Layer 7 of a small transformer language model trained on English Wikipedia (17 layers, counted from 0, width 96). Numbers have three digits each and are written without spaces.
In attention head 2, each number of a token's query or key is one row of weights dot the token's vector x plus its bias. A token spreads its attention over itself and the tokens before it by the softmax of 0.177 times query dot key.
The model reads these tokens: " con" "st" "ru" "ct" "ed" " of" " wh" "ite" " " "br" "ick" " with" " a" " g" "old" " ca" "p" " of" " " "ter" "ra" " co" "t" "ta" "." " It" " would" " have" " been" " " "ill" "um"

Query weights of the head. A number n stands for (n - 500) times 0.0012.
q0 (bias 0.061): 620591265539699666390400338407601356473617457449356617564340389283415293498348566426495770393430610629661617541541505446379330546335710476475474556487374451677486331604603745499460584403438472607667485430364647360502518487556235663721445510533656478628698556556223537480443519400552643447
q1 (bias 0.008): 597584491462544394456528481456474498496456551455498680587449426318417482573518310469514718468400688515666297256486543568590368677484527599619336402399403292581596673547642553514482513428387387475416556370508439565601469546624398570647519505525282737483396542547378428411609555354511576620
q2 (bias 0.007): 402429477261586460572543516433399491296361528418333653563418371464539319567447264450746437515364276539648424598710390547550564495529762537335402509466543653638532608567404593645350368508350375595479384663351632434489500474708658537454424570665489572622464501447447514489497465630594444664
q3 (bias -0.032): 400602284396243659377515478542475655554140438375493517465451461592217506475572424566598504625600461690392640311793385535681439444433440483353387557568539768488560707538451402583416384424401431524513388573475612468550555341600453649626546640497657487377607478418541364788583500437438539548
q4 (bias -0.019): 294569528353509566350395419353513458440439485626497449360340452735485500685478541585616478742354699504505343624650547448702573390398644555296326572516252496384519783516519266417459529593644597520443564627476831646548280603416365528475482649547278500378552452554680445559374596450260472567
q5 (bias -0.032): 383323567371412571506369431400500455442471588654603456538450568487650496568610417570726185449358525761523505365603572506569421305566454326375432594497477397192586737481552558522606633365487736553415269636664512679433516787380324599586515412429472465501422584527446336582670575503449620504
q6 (bias 0.031): 527359432414323428505326509562374329646712443762463443528666411387650403487510617616431744421707670471737493457539427499482474439397543532602588425535587419562508479663432455361366418767564457702498442429333433344451302261523391543535598595529491561713581539551431591390403601392633313379
q7 (bias 0.075): 538340655388573347499641226412578480342642495638616566757413447308597483598509538691577515355392419542369449471527539435411548580472593730270548486207527349365489391482401500666505525355607448620571441419457482436683505492620551214750515657563630566579619504256456553554479617409735446408
q8 (bias -0.050): 550526113464474562467468547431455596531393618377448336514394592487481513366976350391652484488351541541546688578512478390717452512300569581342411623648498591498548601383567528365461321453545601466477558568347574563405513652530492746552543453516603576340343438475282262595450562765563520684
q9 (bias 0.003): 353512453243638600445587543507334426627398688395433423359697538660590520325372605472727516609406537317405343529506536407656739542660422714587366483532430625414495520521579649474540530234583665570400639365394428710638461466409367538427377553538568349640497258560438355584632409388520492400
q10 (bias -0.025): 581436437791580557279651474501520585375680589626491656352634423452455506528516428295353463595566402482492344455536241459385440295616609411401784545393439437399526471468452482339547501457666570422618685535286591308569705508703587469350633369537514638504549540631450678387644600392536453403
q11 (bias 0.004): 402288644491440472247325419475722425372497520726405500595397425729423492630410491528478535398357529493474332559590559566428490599396478433403398833597163602420479628813612555389635613394514652539603533418582437551655594543621732507336632518681628411402495380341476556543433264456513440426
q12 (bias 0.060): 492426450400478477595355269777324266554524709535375620513485534486535562490173688578383672297619698368603478668599431499374170551495622613365644469387836397520674411645454369310537486620742731390309420592500313408581558368560235579521444570486444583625531564579541745244402515512502608479
q13 (bias -0.034): 291223274506554569499504500487623561581610510335655484491515522380517476514402591494569430564538397703600455530754430417597612391561487564410449681610371424460596503580383461380758503464571519387357502530561559413362410491635461358482509452580390529463520535568448673473522432471326475635
q14 (bias 0.005): 578666580449501606550513601676457429427383388519502416503474391648370546601367342450538617577594394315509432538642621645529450342582496450505423428317563519592471339392490381513635392521507413537523521481367554336525487565553646530657486661483279366543394572511318394585610524584543699594
q15 (bias -0.039): 424691544669379444589483477356684533430443586413548494379471507478410666560535491365632345620659533426338687641496463475507533468389484630546410594381356301686279646443413663377576511419592389525478394514551665600745432387324599403528464507588445378409602486497357571583505778549449337521
q16 (bias 0.074): 441431732294689298709299507500628558427424677647385565673552278539410525577528595596597546355387647381539425519476460511524563630628468453426580691490326318534495383615612555568457664583452487469274491553371719414733315329460573356397331509680574444339830440493423274430485496435718518382
q17 (bias -0.031): 409502501517491558538412517597446668399441377400477690427504435608451675189341483588460243593375469546442483613581553534733458585493421352555568540409292471638414521470266352623451675509364725417502516522474532508454602504611592473561505682371484469392427424543518558652432708464522534596
q18 (bias -0.103): 449543505266392447714553624313578752548293389016555500378292350567358624272740508404441408439406507624450588466493399532768615536711405585357367416626518676547434593432693534653531556418459377762481827533429611407651476637342608377618516541355448524341283441375536389414492598834478586497
q19 (bias 0.051): 476480432577506606473436569692688284656221531570325684362511439458515418526574438365290460518721279462459628561488485499386273547534408519429593430489681451413498537564388489572646682553473639273418417545489414449446509811567466501503718534589563422774427501491477373489471462574407649352
q20 (bias 0.019): 473523490593571525292514632293387312455516432479523755453420544478312471467563652571467643567514438423443492609507551607418448398444419452590612458275527443434503635633554441429502532486571525571331438475420420401413575517643604388622578399522661471445540617650558593485569595543511422569
q21 (bias -0.056): 641396650536348592280581487531553532484260332273564559376584459651593571516547463338544384518476637704543525536372464466545446436283301593532479427545495496625619344506438435377696387567367566634467553599580577478550377738397474574552514379412604511447587482484563666698611493628285478412
q22 (bias 0.100): 603193575515595434397619291657561274463613376660451484641677529362761430708345655696306707678610677563539413562232610678228273549585488451548675393232440618558590235596417422454446461399574541449600578174464305538581606309626374328352699504617368604689565496442528485262516504150716460668
q23 (bias 0.024): 488579496517404464542571579606530525452460361369404527613559411643428476454496448527443421389291511548798529581773445378436428504729454484499344564452471548579699374422418500645419425443430390656509381187741471505659552750519575526473487501629530326374553494301659359577422562612531458408
q24 (bias -0.046): 348627390478541420430290387412450485295753559465514573506602513559606492368400528403571566603697446478597580613447538633529576435360585509224428191505524570439459478567527654590509516621632691399398567402661420355430458580578620620358344583322583493467445499463339441526605718449469391387
q25 (bias 0.039): 625483584591442574512402348397437542435717494429406512654505406609447375519495638619495461531485624528639492513475639501256522715595493359441561524257587582407451400472412429478244498519639670469581538404375552410450485466602396399548437504392524661633438453476538544328511515416596575570
q26 (bias -0.044): 222379384555529455678524651450550536646315442528393488479393481590414777430461360426374569452483685372321494657670485338559584400500632528414368405684612540436552643713416718557683378446720402426576483501414573313407499492476473486488487571295435525397524437565655333441456566566757560539
q27 (bias 0.029): 443479430480610467321620359373540390558541383676434728459439643381313648666517266459463407386477430528591610506349622665578719546460460514443454469685442531529575474513449604461387496480574588688545422446502401384584720489439274583471440538485520729476402375514672382477420517547482419532
q28 (bias 0.015): 356581508523365407505577628628564330400489663504241383574650469531487426457434608557621424679530638572555626219264552560480300450519292766743540704577774365234418383661520409420526316512504462612467518468431422621235573358407386635590600560568544639392520382554562507399511593398474474529
q29 (bias 0.068): 539301512382535493503648631360562609515444415612791411606542393354511584495702475516565491675411446650497360536547394533492335541221462329652505559538403412327609472476715424566559574429603493348442572494431548505471405490202469586369753522512587498514505463662505509632488669308421368528
q30 (bias -0.059): 600515439372451514491556722647596564465304450266344502483431315384525667468582546574534551441537528454368577444505516455567503500577372370499603380519547597246352443549482626546423363430411528681699401684482640761377442632359468414517404503619507604544581561403650456404677716303241586435
q31 (bias -0.041): 509509479424497336556450483341464473458515481334676606373512574403541787458476362379719605462404394698372475484554347403480499662537530599430341510740557493430402526597560667575538383609467535337495655342296449521570388446406704461443588590417469388430782576536550651495449478575372632617

Key weights of the head. A number n stands for (n - 500) times 0.00089.
k0 (bias 0.021): 599684522758257572532485485484417435796572791791455393484527580731484368346559494455311410717641458152349337341318337628615434128640507549786485418251614524742373432443674623649488731487519331491390414480206531412504648358589735239495579375167450580518408490570385786436318515611551443650
k1 (bias 0.035): 524417405609478303459642382479402438449526419541425516572469699732517731445779465799426483258490413386379203326513391632592620482419558337512479737343505572477449635547300591537676436223616606481487258501529481557548471478617616692392544298549584499359659471771372878439458602591271476348
k2 (bias 0.047): 329486656745966529442446402522535403579615634602391460663712377491561789500598587397458877448740535494573292588415474369552542521395390438355628384215499507471669419482577581737702301365622572378372531341607555216415402475614265428619544513396287522581320555454483588409587307081518381566
k3 (bias -0.007): 555342527606612404577351766649655590262164391568294408673334589557649762509653576363283422443286633424427347541345730258566425617563444328363525497699469602377801634676221412471577241448660443411590507648660475621447493633558289704742365428235576760590327537355381526462380516636586554344
k4 (bias -0.014): 650453446222773427809646560566530343205540329545691646309757683489727685761437312554787515567493422142692506536318654434570553432300635418304490476447458345302815630432412823408723550338538659282223272706626452459257336355565253507491430503673322606477491466407441382121536814523480757462
k5 (bias -0.016): 626199382422592189370621555524775480389582593656372707692189587526506674707592429498291288427483435570486438611540488498474494649435463499510499446823484516329703636668388775543533889390764640427454362617375819588275369500431380194401728471448358492356448411483540317266250807533411561231
k6 (bias 0.015): 265560680681236637513300632363382350640575670583576483388811670643389484259136670498521625364301578395722689301592519330243342287664464820783231457397352279501520687592464458379691408461598453659535677305824242542439490564547628329590634471394486267443426482574408578606430607440560566595
k7 (bias 0.038): 367552590566611466566643309374450562715818525695593509560210350481616475359762389536595686652504325554408420462195253496400217527394140515574484766442348226405507467242531546442381830525508324395415725344369602580782380505582690596672664608574411526302662580486658667567521526336474461429
k8 (bias 0.031): 638433366785839586436607464746687565246551473435305701589695409715596756631298388657274265392456725475472413450376614478314269346366390597491608428550576976364428366473421534702655714616360573446582403602652568410126407343312441594396410381305799716424765521447393179576445526533684416414
k9 (bias 0.062): 675336394274536477556296453552295486264304727526746553191505380673303842199606528634596755578313858643464532728559508207581531482555561389525414594532433617259438833471488503371594518444651621555329536554523354599471156430793668621446219539571412344711673424401777219714405312503368535414
k10 (bias 0.019): 463578512424883576446401391528582563704561348499442429530565451777622209591637489514361676721652257296678335209513442771334509518573639282682538384370595338651226439755526457463435382449502317684671642154436592626564523256657338492595311535593345338678611422608194518467570630676527504405
k11 (bias 0.037): 485415410246496222312692663486589415327265642437516368494396521245604569600852128259429554617575223393305521421444576415693421400459786469521698420482263450480586636960527664494626478552638413338319575307479453678977464753618468497504611731495572673363473467419384408496645575316650517256
k12 (bias 0.032): 511628364551301570382483662483325675845697319678560498502688655535331211424345541777589599613370791576658447388563541230219433344540384733627571525490616240541559170583513617480405590444503378324622521234564239318451414268394482244437531573669312696621481561804488960199418472619531694501
k13 (bias 0.024): 351532602388577607691182871443454509411364449532485771500510502536471407641496185536653518306512586510370423464383512810621416603418565569543494396603585399214406612653663565475518670464558542384550447310429517702457332699510430470390517305524338414617553736401479349567521337471763441653
k14 (bias -0.004): 444729471530623579475903481511447578470545526376334497671494547452525581539481362559363622367332488531731425336483433464570636790548697591443461648439596619681729793343210569438505226400404265385512552672465488362596460398524444548529283553466495494672278490319390646428549229430528477417
k15 (bias -0.037): 437729274216668554673662638781491466415662506575539635579504455501610469531193536362610382489590417243488131629371622538803470170456412347337573649573363514402656597514607321534625577647507420527476536688410398486571425463384416750471235566474321312406917169703541338651632486658543489396
k16 (bias 0.059): 570579597602782377683651492499573524411590609793425372596663450375737587544389361520424661601587439419327297606352542430542543508269590264489481388682454182590433581563589550343474439558594741530188442687316638485767380601339684605374392460727107598151580408471524626577508806122353312426
k17 (bias 0.044): 465556634401710362365377635575579362640516435697517651608531255369278293563597340419492502297727533569517618614327438358319672397494593404510463538548565621583483442592534394410472529502429503366605587778730550335689418564298338564598350442501546518425410824590386629355592347497590614316
k18 (bias -0.058): 765718779621479515383381347675553818227325587383540720598411182140312756867516407314587572088413687420430549599433606372603510615424412333523795350605439773466100292311213497512647518387422626228639284891725476564581402644544599610340323361359587686500476509734938298576359659437615302440
k19 (bias 0.030): 390469433716430747338584424601510447701519392691297471410663564347358276465560382595371478562591427365674529415661458512489573585653490455500586600574691657394690360649352674599241465428498605570527299253236480459418680622489518412872644347521278807591290338592618382217513579445527451286
k20 (bias -0.057): 388743476309333761416452506589555458463518365580398566313474286438582494364661653539511646345513329614384548290434607584482550492571561662320645580418545538685504623648377412676444386523675618343318574629472290496664393395688367383506581524494500442581515246549613461198424383740656415687
k21 (bias -0.024): 526894435427411614536423311596689309469542315329512570392399484531304414416489509284414427660599709533623414553512586466439326513289545578524621173540771487322550347576598753617576295577512476444559410558589537532508585612387431547481287315391670560541519670390572369695678567692355548211
k22 (bias 0.016): 281632361601380454611482434350486292705747589448519271459620777686501165344466657456630428429288182543655462316642234509535677610644342549607161628610466455411358524629742322512395509589520425453320645032459399852641580282844882343645637597598782756517591306187382819331522546311290494623
k23 (bias 0.018): 540553767504376556494650368803357583422482556383650476587371527339512678558611699563342484522340467553287463666375338546542546713882465440540590577437307520678725478650432256560711471563297407407536434405465448411620275568373735237297532393456481537217322391234846571562742555318602521419
k24 (bias -0.061): 434604566349559534345422528274516303603415527691503354510655676496672256436219543516512762586748403489591500431283242512335334507609439480494546627488509499388459316530590375423562715449525667588413350611450521378368513397639279592296476586691453621625598503620659495393639423499551663453
k25 (bias 0.047): 348589815516409429697471445455577549504562534749724462508750636416310535409400518461554353584515459564506518516494294596393654482472418712687384379506460402465366306489516515320505616472531530447550729453622740420520505317652746369366402581441476625400549485370394662270184439542618326521
k26 (bias -0.025): 564595596573502426529602204682351590349519530770411354647683533685581548666508519668602239210375536232612589559611579601370277470512503531456665620681575456359805452481692568344564548510367539520326488690322523502422553457276170544562394558514531739479214540612565401418287397296364503642
k27 (bias 0.051): 638438563444475551579422331666609551606329717421420473481630797578379474566714296703335177543573384532667661634463299301222361470076294394545590682410542427553601443358666614688610495424697707733413534312222525611429550280302636385612619411297757662336550357718619437524283661675458500569
k28 (bias -0.047): 486331355129397639511545335361459609435400533470158553400474610641451562292591845685597354538288521891511579366448716464605663366679430620572310361703614411237635324699485519288422396344525550709447370362826124604517497513628581459471788217281444558401683347282662476579676636650758524404
k29 (bias 0.058): 342310326547889367353503308505745442380393374592760721533455644666532507327502536584438218678208321432550283383489434531581568698186615474543394402754614486280468619388614594473631519540490652337285569388529652628542642524483304579251577569502513371563626781412576268706541769551407560489
k30 (bias 0.010): 682577267593812405631542218688780264401709348671180716628522452294557538300333499398445251564345568415625524609437638384406505734691440260451528213567630608393684284426596608331202751535850690691539395532309628573326452625635275363475440412496628733472424481653367606610542733625326138348
k31 (bias -0.047): 297677654568486432505315352270382653305398491538594539613393133791468501773655617483623629400461521283483422602444418287694384215253960600557477441402445584479388576395437151474545825720582410515572566596740411379673222911472386659354444392708522349532254505722455568769597384335686571550

The vector x that enters this layer's attention at each token. A number n stands for (n - 500) times 0.0099.
0 " con": 525590382539974455646644448547567629372570536390458485503682485395482634602499417544450302515460568252478483644443573375588497605479602384455464644510416563452569517395589510630644514462474427529500402659480553538428530449301383626324433438448458521279423657537567359561468462450456425464
1 "st": 576502321629516432652523418746570477308545373466434587523532340405556654597643390416468353464524621308571276614501563432557491566404675478521530607615435567427490451364637542522673541625569552444494473829518594472410464457408458451662471428416610693503550426400444507466552370304488354303
2 "ru": 480570320553455470538485430601667540291421318511503456639553488417544830616499400386408374522426502285475204626482591504635409631445586527476601488557581588516521431452521365579674663576517542529551471736538622544511531370484316589538358339521606590552550390535459454431617495487525312277
3 "ct": 674497482544524392624644308718756394153549503515408577573504423458562748528635373563375455469479564449532359665522413534605452514580569425391637553614411559503477522408475494563656587540527504495418453640483577433486423452381434499483430485510706705573548514492382412450452450282371310293
4 "ed": 591592396488593413602667346582711441361543455454518550538543325354628751636561315471497387464465515248478321661564502501523371566376529534312688567558357586403573463496499428589742518564590534560406518696457604480537468416413450445546399501657673611539507522442423492477403483250486470317
5 " of": 534551400628592432579635310645681381274658520583570526642538320339566764543565318433356367446460614242476444664407529499495369627423462586400553635481348601357597444431632402573644503503603545566410480676563631432547509491419426483477400484652468630453477522468389380553507543422464423395
6 " wh": 659429411670547408648637324767537388235498482448469546565534446390548571617549449479553429366589474307544517527542554425516454685367527521476458642374587673377692460501631378482598645624502424350519473608468728477536433499327245478464382534528481610407493546538452427540548541431480297440
7 "ite": 612440392502596478617635341539637376332624339399533499593636451552520646738481571365561458343539442359499387520542634430555325532498676487444718618681436530494565439617604476566423558543439423301468369624430608517479418541461292492489533338544524650501496626508469307595557651400478244338
8 " ": 669506493521632411570626400678603463379587468488593598665551398350607550609465430453481351435438620296531393538577528505419356641528542395465588615544356804517569416533672408530639532447583563402535426592584669491408463395420196547455343308500506577482507596469374388552464602396440402367
9 "br": 639436520551526422530577472780593458305602424475484575577612402397665708471604411327450355412649381312570414529589557381465411611461675489509498648597475673382583361501502505476504679490483425382510485761618644478485497355328277427584385449394528630469519515513466373541529634384453446374
10 "ick": 646426444536598404525613427697706402404634491471590457619612354490510683742495509523446458397575418330616322541456596320611459556432725441449608433670442665418649425566454392423552693585398440366534366547500604492388510446427303553594438504483591581461536496503384345440459638389486296369
11 " with": 516474447579688395624667237670637484317571464523581487632618480401580606677470362478347471471494509304544424559497587393476293612407546472446563516448362675355647458496632394549575586488665478450496499649450586440555568516337316478487361523654489624354511600480444353620450630419465338446
12 " a": 455478451620648418505686328654594486235415469486565527597653379375655630664535429519383403456515672327511421499485613488346333688417544471519694719530468609387599411404662543591543538489637453348419466628521639392493396429466312482497428454479440702413480546506342433570467610503435467419
13 " g": 680462501644606435596644394866502507322472454438441590571570489337578529621535473443381460428486522311461353459624523600450381581384544421461505670554550739333654423452568404549578534420501637361505551583384639436465466441341241556536398539428556610396570548520381427536522666446490378477
14 "old": 701458417508591512515648367690480420388553378531504527516519420501429730708559492380376365468534570422612469417620586377539312573476672450403711613667395558435664283470547503386535500499503405348519415622344558624394409429535383516576335547557608657445428637556305449572454673475558371375
15 " ca": 565402393613583509509670373733570562346447441498419477733534443399495615513457457499479433376421575322467435698502537541461374629384507461548571657468508747459644488441543487593592592392534565339431441522488738476462548369454236502490257430400587681561564588598354431477474647490481407392
16 "p": 628430473615519471584772427835688579395621373417370600619515389583540647559461433421416400295532543413559420609514529525424426420391566493474489558587494558428510478431560530610508393521588544277394403467450689591429495522537338527560366534481600728496568541591353330615401526300466348388
17 " of": 578482384709593426525708369705655442393652501508551549629540283371526742559463345403352362397383538274526444642483576482432319549421425554516588613534424628380626452467656485561580469439627485477373402591506637448562569535475327522505400575591447748487519483575385381499463544469482395354
18 " ": 657543490593594441573631386783523509421552473447534622641549385385646509644463381436396269445456643319618415509509512556353382622512496456442491625573393752466584397537696463489607570462576527397490344597570724482464421391458228548503373371544482596458449604498360438529511539437403411410
19 "ter": 494467427649635461505581348801522466435522428485429571720641354477580584638597369349354383507589555247646392551565557462497509468407614435496504593591416658373701300483495559510514606494537482298509480636598595475409409432468379376615383458407514689513526612417394343514529661429446423469
20 "ra": 581563370546536342585727348596698645354474320606480429551550441495532640629554401369398464477552535287615403595521481442505391710482596539487562519474548574352612457444515508600595657474330586394439410683426691378353546435507270516514332451542509683532491472614437481488502598517531375259
21 " co": 527420517623588520657660378722684510337527530467460591665632470490506515640374389385375436381420652247569387614463541595510466635404553442461463533526437675440602590424572504626529532427629484322513425513437692472443544383411272398637363415480606640516467556448427507579476633431346356328
22 "t": 551593500551632370443680347770576505332508255538347530590492391554622615682479322452472341434548635330681421493556389429543441516455601457362536608607435569532503455298575610495532638511508564403548449477529596546443424459320308489582569530511513769567613479476356471603504570455459319354
23 "ta": 502548390577565453660657361591684474249438261516364474718635388566562773678536288430393409389502406418638473546517431569393448663456598520444534444493334599472580495443552568523565532484586585458454587574465737385468586346451270565499435368557523615526555561577477457416516577508473349341
24 ".": 618495522559765466672720312676649475419439456523624622664567423408599539629543359439500358521403427334658352578434513403412514561382421388397496585470393612478687476520719500644529513500580508443465388523458756558486443431412378465533407438437391549437528487503462347553342630435567338400
25 " It": 540552451464733429559526376684559350103590499553614529560655556491587475757559428513454353460478589258562433547482515386346383547389686434387577582411468615464685397496518559616566499595660546393420508490383675509424404445386393453515433487533383586556520482589443366545517676518474332472
26 " would": 513480453661707420622694283573518483309494521520547666688571373506587461592336353456540425452567503278480339514494594317444418669412504351353557596422531601426606391412574530548593482542696562398407611596424648453602531391383396445563506517524549581493528470573385521582432745412504317403
27 " have": 615586557541756304560653247661573462371515514465515513689631496442568573655395352413341395478516514262520426440477594466485377545312491324354594578536481573373690323467634466552515537557548546497515538593365574474643531414430403576557537495489497555536526568532389554625449688423429251464
28 " been": 565564430614727355671629214530544443283506449656547545632738342472608543638475466453384346391552569309502332505439572422414284521378530384402601497554425573457571412476587654640639521529601497525532529547364626432568524347466411561579443428519466676472553551508358497584547610454464380395
29 " ": 654557490575648437532557360687531531468548425535541696672633456327629534538481341440351347464504605341579356410492411499391452632529543363416597680528413792514583418598649450565568527480623567481486485585462712508446492356445270538477384326470472638487462520491331444505466593414450356355
30 "ill": 539522436553673348438558362820531412409563450516526660720618341486546539477662522421389319521663528344613380493532592463516530514353666485560568532666511575448656324538495603439607611549558354400392450661498703511493631409405435376466382428431521632419396433440322349418469602444467416460
31 "um": 636486330543589432539604483662623461337627372522479591778590528376486591724624529288332250510438509323523269511514443390573444686387565431493544403546568616466548499515502579470477599526444529424365521559495675457427649437495469433574372431641585634548509411691454403456442578408480300432

Token 14 "old".
To which token does it give the most attention? 13 " g"

Token 4 "ed".
Which two tokens does it look at most, in order? 4 "ed", 0 " con"

Token 7 "ite".
Which token does it look at most, and with what share of its attention? 5 " of", with about 30%

Token 24 ".".
To which token does it give the most attention? 24 "."

Token 9 "br".
To which token does it give the most attention? 8 " "

Token 26 " would".
Which token does it look at most, and with what share of its attention? 26 " would", with about 80%

Token 17 " of".
To which token does it give the most attention? 13 " g"

Token 22 "t".
To which token does it give the most attention? 21 " co"

Token 31 "um".
Which two tokens does it look at most, in order? 27 " have", 28 " been"

Token 12 " a".
To which token does it give the most attention? 11 " with"

Token 20 "ra".
Which two tokens does it look at most, in order? 18 " ", 13 " g"

Token 28 " been".
To which token does it give the most attention? 27 " have"

Token 13 " g".
To which token does it give the most attention? 12 " a"

Token 19 "ter".
Which token does it look at most, and with what share of its attention? 18 " ", with about 30%

Token 29 " ".
To which token does it give the most attention? 27 " have"

Token 25 " It".
To which token does it give the most attention? 24 "."

Token 27 " have".
Which token does it look at most, and with what share of its attention? 27 " have", with about 50%

Token 8 " ".
To which token does it give the most attention? 5 " of"

Token 30 "ill".
To which token does it give the most attention? 27 " have"